Layer 5 of a small transformer language model trained on English Wikipedia (14 layers, counted from 0, width 128).
In attention head 1, each number of a token's query is one row of weights dot the token's vector x plus its bias. The head spreads its attention over the tokens so far by the softmax of query dot key.

Query weights of the head. A number n stands for (n - 500) times 0.00083.
q0 (bias -0.443): 559 645 320 388 631 517 650 297 655 618 651 586 289 380 198 612 509 324 570 119 512 526 436 701 788 533 459 457 515 505 335 457 761 453 585 581 361 495 417 462 238 474 527 735 617 343 435 431 196 415 470 393 498 454 575 575 529 408 592 351 579 438 337 284 489 455 393 583 598 618 466 629 452 666 489 539 310 533 612 615 632 472 505 401 466 636 499 682 522 631 239 601 554 357 235 494 554 544 692 531 411 541 546 681 667 431 525 533 509 614 576 567 578 508 401 534 385 666 448 607 495 668 600 541 421 587 356 344
q1 (bias -0.061): 391 356 635 676 439 404 654 330 574 655 525 387 430 364 448 486 529 316 163 297 612 461 314 335 400 494 630 454 739 426 734 491 312 355 301 577 232 619 409 445 267 310 689 536 413 442 484 578 698 384 444 415 580 583 622 564 523 602 586 521 495 436 531 473 514 584 369 429 559 473 770 551 523 420 585 462 333 576 555 485 521 489 571 531 531 916 657 602 488 805 576 315 442 288 500 541 652 621 449 646 375 429 363 559 639 693 596 619 536 496 632 679 454 511 504 469 432 415 643 551 646 555 542 592 266 433 335 496
q2 (bias 0.675): 406 568 442 452 549 574 517 428 400 465 562 363 676 416 575 508 27 641 534 613 480 678 524 539 480 378 708 465 336 543 592 234 568 438 531 309 588 345 574 396 457 477 562 424 707 424 412 853 374 702 523 371 330 353 386 516 649 444 590 545 764 624 726 345 543 748 512 544 360 483 547 331 387 340 279 690 555 515 449 444 601 217 431 318 394 359 569 149 605 445 582 637 380 733 681 469 407 674 584 472 498 677 506 644 650 615 472 532 628 417 647 428 493 377 482 391 552 417 544 476 670 551 514 501 565 326 366 740
q3 (bias 0.244): 376 353 482 443 362 521 489 392 393 464 489 534 502 608 596 574 548 480 637 553 395 638 418 426 395 363 494 626 705 519 584 365 255 509 345 602 558 342 500 738 628 476 607 389 631 444 441 554 440 322 426 259 572 298 287 449 292 480 579 481 495 638 616 731 651 477 323 761 528 536 499 192 419 573 408 832 808 596 456 413 395 558 569 582 484 387 525 426 438 528 780 519 574 605 712 281 572 521 623 611 540 495 334 714 405 504 511 474 534 264 307 332 689 294 346 382 406 498 710 412 451 486 754 522 402 512 396 659
q4 (bias -0.084): 745 568 643 605 472 582 414 432 475 693 456 599 633 521 402 580 605 389 583 420 465 653 542 366 362 363 668 448 573 433 589 435 689 598 378 370 325 651 373 458 324 727 617 359 513 614 427 356 644 461 601 520 495 271 678 554 567 270 403 318 480 495 625 377 554 356 411 542 465 621 497 556 727 608 676 344 465 294 588 698 558 520 461 213 608 588 454 589 427 423 391 575 500 385 527 546 469 431 629 494 582 769 598 495 450 474 683 435 588 588 543 614 218 609 506 216 564 442 387 240 336 801 296 365 375 477 432 531
q5 (bias 0.234): 529 424 326 460 452 643 382 599 459 464 417 461 371 592 471 590 571 504 420 529 426 589 426 559 696 442 353 538 447 587 546 412 427 500 481 549 481 427 522 583 596 666 684 446 407 396 298 650 774 608 312 583 451 648 384 154 528 566 545 650 367 460 560 706 333 559 765 515 639 402 455 503 360 521 455 497 574 578 527 558 591 473 286 513 391 399 541 546 611 543 498 685 479 592 213 625 315 554 285 469 566 705 575 483 434 559 492 846 417 400 351 566 717 506 647 429 556 307 582 456 583 461 575 600 351 244 352 366
q6 (bias 0.158): 300 435 276 481 482 572 312 433 677 401 723 431 558 295 582 486 448 379 441 392 264 544 463 479 409 495 365 695 362 648 531 455 532 417 753 647 278 497 581 550 506 406 506 551 656 445 410 585 420 691 232 786 752 437 449 707 486 619 321 365 348 194 530 376 540 463 493 553 357 621 321 617 395 501 337 768 612 277 495 589 452 313 528 464 617 837 511 380 706 449 616 609 341 708 544 518 437 359 452 358 474 224 310 497 430 616 570 535 431 388 743 608 619 365 545 611 393 404 466 494 804 625 602 508 488 591 591 601
q7 (bias 0.092): 253 261 444 507 649 554 428 329 699 315 722 696 465 410 415 326 615 588 633 302 769 463 575 493 337 631 612 639 541 670 207 344 559 484 433 431 578 461 572 558 512 112 418 670 490 638 610 509 420 332 609 442 627 561 443 590 375 372 538 659 611 362 466 368 675 303 537 284 209 595 462 673 500 570 495 699 480 508 458 493 424 386 510 492 477 234 309 677 463 530 576 376 609 515 490 550 549 541 456 456 481 478 777 366 319 574 708 552 368 779 322 807 646 427 496 405 631 568 434 566 304 426 251 587 454 552 738 676
q8 (bias 0.071): 426 327 455 765 569 502 461 415 716 473 569 530 659 430 708 459 553 448 624 449 649 407 491 636 277 432 461 484 493 590 827 407 508 508 521 401 543 567 514 458 483 391 621 555 491 390 496 314 729 451 463 502 388 439 491 391 331 411 489 365 550 619 493 428 388 504 653 517 567 519 657 449 550 298 509 468 512 506 460 472 506 454 620 518 445 509 394 395 585 415 411 633 308 336 276 533 353 446 448 719 516 584 558 639 483 316 568 615 635 420 484 496 550 395 675 530 377 428 652 503 376 430 699 535 582 586 445 472
q9 (bias -0.156): 623 292 498 440 571 586 425 501 544 605 456 514 489 442 669 530 610 353 351 535 609 758 441 507 506 443 550 357 510 491 533 578 596 544 609 574 509 529 395 535 437 318 552 393 345 802 564 551 557 614 389 412 323 546 480 528 605 733 402 408 361 633 567 772 707 448 612 648 368 332 507 458 711 485 498 386 407 330 335 442 666 679 366 291 481 679 678 653 384 574 333 544 433 434 486 341 306 741 583 346 401 435 902 600 735 453 303 243 397 547 317 705 576 406 398 431 418 738 689 463 371 414 466 714 457 563 148 498
q10 (bias -0.099): 430 597 555 599 490 232 605 557 391 544 419 645 541 463 616 497 501 415 343 369 406 583 680 590 391 253 468 368 362 247 532 627 397 542 448 440 670 379 490 509 518 669 465 650 254 599 539 634 490 297 805 446 514 287 665 390 432 490 537 502 377 666 633 414 460 546 418 572 617 492 466 319 583 481 490 526 674 556 653 441 437 385 512 404 679 711 435 498 425 651 442 785 550 515 741 602 524 357 458 672 497 352 591 700 504 430 469 636 179 603 307 361 449 654 580 564 582 422 621 530 363 320 574 521 488 547 574 518
q11 (bias -0.080): 604 597 242 464 511 290 549 631 608 576 415 595 679 601 473 221 285 428 478 538 596 449 566 468 733 375 713 385 141 495 518 568 416 517 609 471 627 375 554 483 517 698 599 493 466 563 429 629 500 580 517 143 536 565 569 560 478 259 466 563 477 411 397 576 301 574 576 305 577 491 473 463 537 321 446 745 593 539 618 674 613 386 474 345 430 535 603 503 465 301 540 101 638 424 400 479 595 471 809 485 536 471 596 388 390 565 608 507 354 508 172 700 439 706 731 393 401 506 562 643 635 434 495 391 400 510 478 680
q12 (bias 0.135): 442 357 694 489 505 667 344 642 652 399 372 493 498 354 617 454 721 461 410 313 453 431 481 497 348 481 629 580 579 356 294 300 499 383 466 598 219 730 715 288 617 615 444 237 516 631 723 574 43 499 549 554 682 498 513 490 492 489 435 536 583 432 664 303 466 729 555 369 586 592 532 514 565 508 385 451 488 539 522 493 251 412 651 449 264 348 379 580 488 515 567 483 505 505 801 441 449 373 651 642 697 561 611 574 452 436 439 674 450 476 457 669 642 505 429 616 705 467 430 338 582 567 466 426 532 317 641 613
q13 (bias 0.128): 366 716 368 440 496 240 488 561 485 519 307 403 584 189 678 669 486 696 220 601 380 867 615 646 563 448 487 385 379 466 495 682 546 605 439 143 661 572 600 529 503 462 536 459 326 522 564 289 655 355 547 673 605 403 360 478 742 671 577 435 665 453 429 604 653 458 530 401 490 572 552 410 586 310 655 617 423 538 608 338 525 411 518 800 503 321 634 500 616 621 571 252 420 383 667 425 472 835 560 343 420 150 494 425 550 594 491 431 409 486 579 195 431 387 452 528 483 308 617 623 502 297 558 675 820 619 600 586
q14 (bias -0.245): 691 503 505 407 554 486 213 398 437 438 524 537 327 595 248 541 725 548 494 423 665 354 407 534 458 705 383 434 295 574 363 399 462 520 347 724 373 370 735 349 686 545 444 671 400 456 431 595 542 490 393 650 739 467 496 249 380 501 509 452 586 650 450 571 633 665 481 502 594 746 403 639 509 592 526 467 360 470 444 296 528 378 613 345 409 469 793 571 232 216 451 415 614 529 533 807 495 431 398 753 497 490 504 607 659 355 561 389 490 650 524 462 438 552 428 477 618 454 582 564 601 665 409 465 530 354 673 709
q15 (bias 0.174): 378 481 373 622 520 552 626 457 380 522 542 450 610 535 633 371 532 603 558 542 495 703 435 558 464 384 379 506 493 446 693 535 666 265 656 490 479 447 240 576 488 482 523 516 505 272 714 742 644 486 397 388 300 571 625 622 488 624 244 720 483 671 470 399 583 413 507 595 519 403 354 511 517 555 578 617 282 509 510 627 459 407 423 613 454 342 575 402 525 551 531 450 498 522 546 426 669 592 348 484 468 372 386 495 480 515 343 712 610 521 308 362 721 417 392 445 515 585 568 487 151 538 652 706 631 758 232 272
q16 (bias -0.149): 529 644 642 626 447 300 462 285 423 513 588 432 425 538 492 241 368 427 488 459 817 699 435 467 329 598 706 413 508 520 499 630 522 733 530 460 424 482 253 393 362 493 476 295 409 607 790 456 341 434 710 409 335 616 552 385 452 507 340 511 506 459 280 404 431 506 515 288 699 711 229 498 728 414 363 527 551 662 382 541 365 826 377 375 537 558 515 454 647 569 521 473 749 371 654 584 498 267 474 370 675 420 387 398 529 395 470 312 799 714 428 478 583 501 325 518 663 821 382 647 560 712 349 498 522 457 372 843
q17 (bias 0.121): 606 742 338 514 634 533 620 434 435 766 232 417 509 361 439 490 444 473 452 513 464 753 476 182 346 446 534 606 317 444 423 336 439 539 753 716 586 489 526 495 606 501 417 701 485 485 423 407 440 510 508 532 469 514 338 348 448 416 407 429 632 403 430 660 524 500 538 371 548 620 544 589 542 363 455 401 572 483 572 445 410 415 292 551 674 457 289 498 555 505 388 283 728 425 635 681 520 442 584 516 452 374 468 365 443 792 491 507 498 562 631 450 534 578 388 466 484 392 504 514 620 335 382 434 578 676 471 578
q18 (bias -0.213): 717 621 556 351 566 449 598 387 780 630 398 417 382 523 459 491 580 569 603 604 300 532 668 680 230 430 393 579 351 756 266 409 593 606 418 694 581 384 481 660 580 317 513 550 399 433 459 419 396 286 446 578 218 685 530 338 454 520 406 498 620 532 440 417 381 481 639 454 443 479 571 450 672 463 577 483 608 651 473 652 482 504 443 559 501 828 553 348 497 534 452 609 456 542 347 440 870 350 420 747 462 514 465 272 449 459 619 526 669 498 498 337 466 585 626 451 379 374 453 693 554 339 517 635 648 477 613 522
q19 (bias 0.149): 418 746 635 494 411 699 493 575 315 445 492 311 373 604 610 642 314 656 547 595 351 290 368 353 614 354 677 420 510 494 438 572 356 509 253 632 338 203 177 276 643 404 518 474 370 466 578 542 522 428 500 427 528 612 509 687 659 518 712 460 479 406 694 451 835 605 673 316 438 267 402 432 467 334 609 499 735 516 824 364 606 458 752 487 398 586 367 506 566 553 476 539 316 476 447 680 533 371 637 510 759 516 447 411 564 617 532 359 570 300 372 318 590 454 382 430 482 503 597 561 451 553 693 362 811 209 400 457
q20 (bias -0.336): 282 284 471 399 532 436 331 502 669 548 576 511 590 639 296 441 443 644 511 322 462 625 527 590 463 323 295 635 537 435 344 481 523 338 392 485 474 419 454 544 392 626 622 436 437 640 458 473 472 748 468 287 599 490 482 700 361 472 586 499 430 487 515 461 516 568 389 572 446 425 516 731 660 538 633 412 275 679 493 507 389 705 383 521 624 663 420 494 466 633 471 266 539 432 771 472 715 608 568 492 424 279 512 535 684 439 471 530 537 388 431 480 557 526 445 862 471 391 350 501 701 691 361 537 598 275 426 566
q21 (bias -0.161): 331 431 321 608 200 576 251 641 413 409 679 628 421 362 462 543 485 494 576 572 791 603 535 489 384 635 460 311 378 427 825 588 639 528 528 609 663 538 491 683 510 471 456 383 400 422 543 386 674 582 438 403 624 554 605 362 399 463 576 575 361 685 601 618 516 674 634 531 394 565 750 245 488 432 419 569 468 322 243 570 450 513 259 620 614 622 530 445 152 569 540 498 509 525 502 554 505 412 596 422 477 460 572 337 347 616 514 488 466 596 391 590 259 594 533 699 629 270 482 552 328 443 472 281 608 343 602 676
q22 (bias -0.268): 588 391 369 407 405 439 595 640 607 407 417 471 871 799 355 763 420 506 437 404 383 419 589 656 699 559 480 615 697 630 650 353 561 724 421 664 340 360 343 448 360 579 581 406 356 402 706 456 625 272 394 618 457 555 524 592 568 525 410 584 416 660 340 331 365 495 457 328 656 296 517 567 418 251 585 337 594 376 471 478 538 660 311 533 620 618 438 669 512 330 532 586 518 697 322 450 561 397 489 412 356 554 625 379 357 665 737 417 570 370 554 665 444 521 354 539 459 324 669 496 589 367 447 321 601 234 364 468
q23 (bias -0.072): 208 609 485 559 624 619 506 729 342 400 635 611 403 509 333 736 506 406 587 359 666 532 301 387 457 594 283 447 518 535 402 519 556 552 561 747 412 496 360 401 278 571 651 478 489 454 587 379 786 503 599 535 547 697 666 662 408 552 659 562 458 341 545 508 338 537 338 549 304 477 512 411 583 689 463 485 443 338 444 590 392 560 506 561 591 439 512 274 504 551 537 539 321 549 548 439 426 416 444 600 463 532 403 533 522 471 525 666 443 406 437 461 351 422 595 599 461 521 411 513 516 523 608 490 463 737 453 489
q24 (bias 0.114): 455 579 452 522 480 413 530 420 563 488 593 441 388 457 531 477 382 832 220 396 578 525 421 302 482 724 506 640 624 570 437 604 322 656 597 536 433 446 416 466 614 733 473 446 654 505 697 714 406 212 392 359 646 733 369 452 582 449 481 485 477 368 538 391 436 449 347 499 454 827 453 624 641 538 405 487 468 557 493 401 482 446 592 898 547 409 323 440 426 642 547 298 274 548 553 365 620 561 494 509 650 628 620 445 654 341 449 408 331 530 512 367 451 448 436 429 538 610 585 517 548 346 464 655 408 560 467 574
q25 (bias -0.217): 850 366 424 574 670 472 556 563 584 490 547 583 451 515 534 428 447 487 419 401 578 493 746 594 631 191 366 252 583 356 512 734 455 530 300 347 477 437 241 356 470 526 373 510 408 755 628 404 527 225 284 619 487 642 537 248 418 541 585 296 562 277 521 359 331 462 553 608 516 667 623 553 627 427 458 466 504 506 439 614 447 725 386 441 327 423 627 518 540 432 452 596 382 292 409 628 748 535 252 552 603 289 550 604 403 466 553 623 455 665 691 537 510 590 638 555 455 389 640 240 434 529 590 473 750 481 820 399
q26 (bias 0.072): 581 256 618 542 646 552 653 260 304 455 566 614 350 427 537 638 390 394 424 561 486 608 417 513 575 307 274 329 575 581 307 445 551 575 572 420 346 455 409 519 645 422 287 477 612 377 694 658 584 422 541 649 633 400 424 589 704 474 461 598 386 508 595 568 522 452 657 370 685 598 470 403 554 452 424 575 455 401 479 638 176 367 382 445 640 603 465 552 609 425 640 308 530 444 600 342 699 405 634 449 448 548 446 593 594 416 723 386 376 445 374 562 433 353 511 505 511 558 519 554 697 339 559 644 510 504 506 514
q27 (bias -0.222): 653 763 561 552 791 282 799 439 308 460 674 363 485 667 441 536 507 408 553 487 684 488 597 378 481 433 503 443 304 123 233 569 595 667 434 210 397 320 538 184 399 418 416 357 350 632 618 584 454 588 659 513 440 561 511 320 391 455 749 671 468 643 622 493 708 444 425 563 252 373 329 640 415 494 654 720 470 379 479 435 428 511 557 438 433 642 428 574 398 462 482 583 574 352 598 601 656 519 476 528 563 263 482 406 472 463 470 501 739 539 584 599 625 542 473 685 564 511 728 493 396 518 250 498 660 404 367 590
q28 (bias 0.161): 643 552 323 669 494 488 345 564 534 546 650 450 777 455 576 402 398 404 409 682 534 246 535 578 529 429 492 652 425 489 482 322 363 434 385 493 465 558 606 585 263 669 484 311 485 308 462 472 310 553 406 454 751 480 481 347 550 471 461 730 300 512 711 440 511 615 534 393 357 566 628 473 500 504 490 504 830 654 372 467 468 654 371 514 426 416 452 460 640 519 487 399 710 236 524 378 418 517 541 312 372 584 498 654 530 556 275 333 495 672 470 343 243 681 327 551 322 667 546 625 744 494 589 590 272 604 401 765
q29 (bias 0.050): 405 322 514 575 684 333 328 695 411 307 487 414 422 505 596 442 489 544 728 309 310 450 468 558 528 441 521 795 456 722 417 742 472 472 250 606 476 577 420 443 593 514 693 555 637 445 364 328 675 367 650 782 705 705 386 330 557 373 501 639 584 542 400 528 455 450 629 633 796 405 477 281 468 547 488 580 304 534 411 667 372 436 532 359 600 613 492 546 523 473 598 477 507 381 649 618 481 329 467 707 521 402 417 651 496 456 442 626 517 653 504 500 514 499 581 439 579 580 564 686 158 336 611 475 446 650 264 514
q30 (bias 0.211): 484 605 427 498 494 551 565 287 475 333 381 484 361 419 265 494 515 414 637 636 266 636 352 689 359 364 531 483 580 398 789 697 552 263 760 461 501 533 468 625 496 489 344 605 780 740 542 493 316 682 256 513 411 519 464 418 539 413 310 631 607 368 203 601 605 380 377 595 351 620 315 629 615 483 629 647 572 707 507 420 506 522 596 412 625 454 439 710 683 512 460 363 520 294 468 451 531 674 177 651 778 359 406 767 404 579 453 680 506 571 385 391 514 358 335 502 707 638 448 477 521 373 341 507 371 663 411 736
q31 (bias -0.014): 375 373 704 524 545 582 475 670 334 690 463 467 683 427 504 434 583 572 640 514 566 434 621 267 371 408 352 205 631 654 544 467 392 505 258 444 572 522 663 541 384 555 448 471 513 310 519 692 653 469 624 502 288 230 584 493 585 467 527 429 397 644 553 528 611 605 459 697 505 456 550 483 462 199 446 587 370 273 693 341 329 357 624 492 660 542 538 318 547 438 456 448 651 650 674 518 500 494 481 650 435 550 438 446 411 519 646 575 674 485 437 357 385 380 649 524 559 537 552 542 481 404 597 495 544 383 661 527

Each question shows a short text with each token's key, already scaled and adjusted for position as the last token sees it. A number n stands for (n - 500) times 0.0029.

Then comes the last token's vector x. A number n stands for (n - 500) times 0.012.

0 "ation": 763 574 167 283 692 578 281 480 529 443 566 517 363 378 652 485 649 527 628 293 646 601 683 664 427 577 446 714 399 417 490 474
1 ".": 745 487 170 268 663 561 320 460 540 407 621 597 333 302 696 450 649 557 678 333 703 577 690 672 464 558 456 709 322 443 466 451
2 " W": 762 630 169 310 614 530 298 541 527 484 569 539 352 370 701 446 611 544 614 369 697 571 656 675 393 696 491 726 432 497 487 397
3 "ill": 802 608 150 317 602 552 293 565 510 481 637 565 317 246 682 477 636 477 629 297 731 568 608 661 370 649 480 654 418 453 473 519
4 " B": 819 613 150 281 620 505 276 511 526 512 627 541 418 348 651 464 617 523 621 373 698 558 603 669 427 625 471 708 468 462 549 479
5 "a": 826 654 203 322 532 507 205 537 519 510 631 550 442 330 635 508 649 520 623 330 737 577 656 689 392 616 438 735 466 473 569 523
x: 369 378 545 612 535 527 431 352 542 566 457 500 526 445 242 385 527 466 402 475 522 625 592 548 438 558 517 650 519 419 540 486 430 481 601 368 475 552 621 518 556 561 522 431 658 538 484 478 517 465 385 527 407 446 612 574 431 272 384 573 597 517 511 550 583 226 505 455 532 546 588 371 550 700 459 604 464 569 660 501 474 373 444 462 511 360 423 542 626 500 345 421 481 500 539 465 463 505 399 447 628 587 459 520 468 422 440 489 612 734 551 598 495 579 382 549 537 429 549 591 584 468 513 625 477 430 434 494
Which token does the last token look at most, and with what share of its attention? 5 "a", with about 30%

0 "uc": 765 600 148 294 663 480 280 484 531 470 625 533 372 385 636 439 654 560 635 278 622 548 723 650 419 602 450 715 394 471 518 482
1 "k": 820 583 92 327 580 453 307 462 460 490 621 578 388 349 660 479 637 513 647 346 622 500 634 710 384 720 465 723 299 434 512 480
2 "y": 773 581 124 277 591 503 255 411 492 576 618 635 338 334 663 465 689 468 575 327 647 505 624 706 438 665 432 748 349 395 513 459
3 ".": 753 481 190 279 672 560 338 476 548 403 626 625 340 282 692 440 659 563 672 340 696 561 666 666 458 545 463 707 346 437 498 440
4 " A": 742 617 207 240 607 484 246 517 456 513 618 590 386 351 645 529 628 590 570 364 672 528 633 643 440 612 412 732 413 485 490 443
5 "s": 760 589 180 244 611 441 253 493 403 530 559 534 388 368 688 555 589 598 608 353 651 529 738 638 409 604 433 705 440 491 504 394
x: 342 495 457 585 503 495 433 314 478 492 458 505 573 499 146 415 441 412 492 521 602 568 640 486 430 465 527 499 476 508 484 542 448 581 616 403 408 525 634 521 481 530 505 490 719 515 584 419 554 505 422 512 424 447 622 487 458 286 424 588 574 541 371 501 512 305 537 470 499 527 527 552 568 692 457 597 534 653 560 552 468 363 450 552 525 334 349 472 555 550 349 307 464 600 540 491 534 481 517 489 531 644 415 515 378 553 495 481 446 568 566 645 485 518 532 677 568 461 523 624 618 436 547 641 525 473 363 423
Which token does the last token look at most? 3 "."

0 " –": 732 556 165 266 712 509 271 510 549 441 580 504 362 363 669 477 653 528 599 307 640 601 664 709 425 569 402 693 408 448 478 454
1 " g": 711 575 154 295 633 426 319 574 486 484 611 501 394 389 647 478 694 551 648 421 662 630 653 621 433 703 441 670 392 497 471 463
2 "u": 734 586 143 293 489 481 230 539 486 427 655 556 410 387 607 471 619 529 572 331 747 625 618 650 455 746 420 680 363 449 521 493
3 "it": 688 569 45 286 598 531 230 519 425 474 587 562 444 412 684 439 667 471 625 320 674 586 621 612 515 687 401 729 342 484 467 467
4 "ar": 675 541 102 279 573 467 325 457 444 470 639 570 350 382 661 486 691 462 585 263 739 605 651 676 522 697 403 728 316 419 503 422
5 ",": 752 541 143 246 613 491 261 525 574 393 594 512 352 333 685 445 644 545 636 328 634 574 652 636 513 635 418 720 425 420 480 409
x: 340 481 518 527 543 444 439 416 413 446 498 451 536 507 284 466 350 464 482 480 543 564 600 573 407 440 467 648 454 517 410 459 520 440 631 445 437 530 557 455 645 473 606 453 744 552 599 570 497 497 408 484 480 435 494 546 453 348 403 628 576 437 432 513 516 226 578 476 517 484 480 560 545 756 429 559 502 595 506 519 542 317 417 478 492 392 453 562 614 510 460 369 488 599 559 414 549 481 516 445 549 527 457 525 477 464 396 469 474 793 524 573 603 432 422 564 593 380 604 633 605 607 543 676 468 499 468 476
Which two tokens does the last token look at most, in order? 5 ",", 4 "ar"

0 "ro": 716 567 137 290 675 518 260 491 535 452 598 553 403 341 654 475 691 540 655 317 660 576 697 648 437 589 462 731 396 446 537 459
1 "f": 747 614 93 284 574 448 244 491 449 517 567 599 363 348 600 473 682 509 684 368 700 508 604 752 440 644 369 751 360 425 480 543
2 "ess": 778 550 113 303 597 531 325 463 462 527 575 579 428 366 667 483 670 457 612 288 648 593 620 695 427 694 414 702 325 478 519 514
3 "ional": 738 541 89 322 645 526 282 452 431 523 581 584 376 312 655 477 693 452 644 287 623 539 622 713 464 625 429 718 395 520 487 523
4 " c": 731 565 126 265 648 503 340 488 544 496 570 538 385 343 580 464 719 581 675 378 697 591 625 631 498 625 457 704 384 508 506 479
5 "areer": 731 567 23 250 656 546 317 558 462 513 535 473 398 393 578 470 676 511 687 380 684 560 562 628 469 600 455 754 428 460 519 534
x: 326 465 514 560 615 526 442 312 475 466 582 482 538 502 290 451 484 500 337 420 612 593 610 570 496 567 442 669 540 434 447 438 559 590 675 446 510 528 623 539 553 572 445 455 599 635 512 473 460 461 328 508 362 491 552 569 427 435 314 747 477 617 345 452 443 368 483 421 552 469 459 473 552 711 519 614 491 497 488 521 469 403 554 452 594 430 358 438 554 524 399 346 486 494 560 500 496 374 494 369 523 597 468 525 522 526 423 551 498 780 522 558 549 467 389 542 518 335 639 695 511 547 577 634 427 412 538 536
Which token does the last token look at most, and with what share of its attention? 0 "ro", with about 30%

0 "ound": 749 552 153 296 709 546 278 520 508 459 584 513 350 358 665 445 667 595 627 323 644 576 674 636 433 592 478 670 388 436 495 478
1 "s": 781 589 78 305 567 476 295 418 440 466 546 519 329 373 701 507 688 536 653 374 721 515 677 685 402 655 455 649 330 525 504 410
2 " and": 742 586 134 248 601 517 263 519 553 472 586 516 335 349 702 488 695 550 672 338 642 553 681 646 483 659 428 675 405 440 482 468
3 " ": 738 541 113 293 582 523 240 501 489 480 550 547 351 286 646 475 668 565 622 341 662 575 677 621 423 643 406 692 412 420 531 475
4 "5": 742 540 134 308 573 468 264 505 460 511 607 509 363 377 650 458 656 541 657 318 712 536 658 629 440 615 417 728 375 434 545 504
5 " ass": 725 524 131 275 625 450 310 546 383 526 522 520 239 403 604 435 631 582 631 325 624 490 668 578 411 663 366 654 423 475 487 453
x: 392 484 518 491 476 531 401 297 602 506 579 471 584 500 281 462 369 478 382 521 618 566 634 552 473 566 391 548 550 494 445 412 463 541 578 476 416 518 479 463 510 584 491 526 683 478 629 463 515 451 412 529 437 405 587 488 416 308 404 652 691 531 431 455 431 276 519 483 617 469 490 582 555 569 393 498 607 500 514 403 549 387 583 552 622 302 372 543 517 607 302 333 476 606 484 478 511 467 436 492 605 519 365 555 493 412 475 532 522 772 536 579 588 485 542 558 472 477 470 624 654 558 505 639 483 550 541 526
Which token does the last token look at most, and with what share of its attention? 2 " and", with about 30%

0 "inal": 755 570 158 287 702 541 271 512 513 468 586 544 349 341 638 506 674 540 602 312 648 630 672 659 420 598 451 710 431 452 489 503
1 " ": 739 541 92 304 613 531 267 479 491 475 558 522 335 298 604 480 654 547 622 352 664 620 693 642 450 618 414 727 402 442 505 502
2 "3": 738 553 102 332 578 476 242 468 479 542 603 490 327 349 606 447 649 490 647 311 727 593 649 668 459 610 409 747 359 406 520 528
3 "8": 759 565 94 331 612 490 283 437 461 494 640 516 335 348 605 467 703 482 661 294 714 573 659 657 474 596 414 770 379 422 487 555
4 " g": 736 580 118 294 632 466 347 561 469 513 602 480 364 364 621 481 692 544 663 402 689 638 653 620 482 668 414 684 400 492 495 467
5 "ames": 724 607 87 250 610 529 315 493 464 496 573 487 367 352 670 497 687 552 626 334 725 634 714 586 476 600 483 658 328 458 557 500
x: 338 472 533 565 519 521 422 404 499 450 585 480 500 542 215 484 486 543 478 438 590 582 600 605 411 506 504 627 548 488 443 446 532 471 607 378 448 600 601 469 516 487 424 514 612 537 592 400 475 488 326 538 464 528 628 499 486 362 383 684 522 618 429 463 448 331 560 447 670 499 504 442 547 778 457 533 557 654 471 540 472 379 533 461 575 296 419 488 556 439 388 263 531 497 544 531 543 466 475 442 542 592 441 542 461 539 437 620 422 795 572 517 379 467 443 530 519 411 586 633 557 582 551 682 478 414 422 387
Which token does the last token look at most? 5 "ames"

0 "te": 759 588 169 303 651 536 272 502 517 442 575 537 352 338 630 471 645 576 630 286 634 578 699 691 417 578 415 701 401 429 494 495
1 " to": 759 566 98 254 593 493 282 518 545 533 584 547 337 352 641 476 636 568 701 386 607 563 673 613 473 594 398 667 404 432 436 437
2 " ": 743 544 71 295 574 537 246 488 466 515 555 547 359 311 624 440 639 591 654 368 632 559 687 609 424 618 404 669 407 391 516 459
3 "13": 742 548 107 278 571 501 268 477 425 524 625 545 379 349 662 468 600 546 669 312 694 492 662 636 463 566 434 724 392 385 490 495
4 "6": 787 571 70 276 569 476 272 487 460 510 634 524 361 350 657 438 649 451 658 327 739 528 650 695 488 583 443 745 396 392 518 545
5 " c": 745 591 123 260 646 515 348 534 566 507 578 502 362 350 597 447 696 555 674 405 695 553 619 614 497 595 432 686 401 485 503 452
x: 387 458 507 589 527 484 453 318 489 430 512 457 461 536 259 440 425 605 408 454 569 634 542 629 434 490 438 618 544 509 452 451 451 495 592 347 400 541 613 470 617 537 514 516 666 522 558 498 605 444 408 490 369 406 587 540 361 397 370 792 550 477 564 478 473 246 532 445 564 492 494 463 568 662 487 486 587 531 482 445 497 410 547 538 502 423 416 562 617 537 369 457 435 508 566 484 544 485 473 555 536 630 490 513 414 542 544 501 515 812 604 572 555 473 491 504 407 385 459 715 563 609 456 607 434 452 533 450
Which two tokens does the last token look at most, in order? 5 " c", 0 "te"

0 " his": 736 572 118 250 625 519 284 551 518 513 580 565 378 323 691 500 663 576 630 303 657 616 707 668 427 651 448 669 386 481 489 485
1 " r": 698 573 100 339 570 514 303 534 456 483 560 591 402 394 719 445 700 582 634 355 721 619 693 626 452 723 426 662 364 460 476 475
2 "ich": 703 662 69 376 543 527 331 478 463 479 508 531 379 306 669 510 630 523 641 266 807 617 664 664 455 691 430 651 376 448 508 504
3 " b": 751 576 57 308 565 481 325 547 560 498 561 551 409 374 647 461 697 546 670 414 726 600 613 603 449 683 412 642 409 454 528 467
4 "ack": 665 600 32 298 560 519 322 564 542 462 529 478 427 306 637 488 713 529 687 314 758 565 643 593 390 626 376 670 348 433 541 543
5 "gr": 749 614 136 319 562 443 297 525 489 448 571 553 408 366 683 427 711 498 653 333 757 526 588 597 421 684 405 705 340 512 553 518
x: 325 412 486 517 586 384 437 445 545 410 516 449 547 554 271 422 363 605 419 441 542 669 483 572 424 556 496 636 530 433 478 462 419 440 601 482 430 503 641 488 482 581 538 342 605 487 608 443 479 480 368 575 472 402 618 564 392 322 476 649 619 618 416 518 521 382 549 478 584 507 428 445 625 648 404 520 609 629 457 495 502 413 473 583 563 347 477 557 613 585 382 323 526 523 479 490 515 481 368 469 546 566 400 513 557 528 427 491 501 884 451 580 691 477 456 464 464 458 604 598 544 526 496 671 467 393 412 594
Which token does the last token look at most, and with what share of its attention? 5 "gr", with about 30%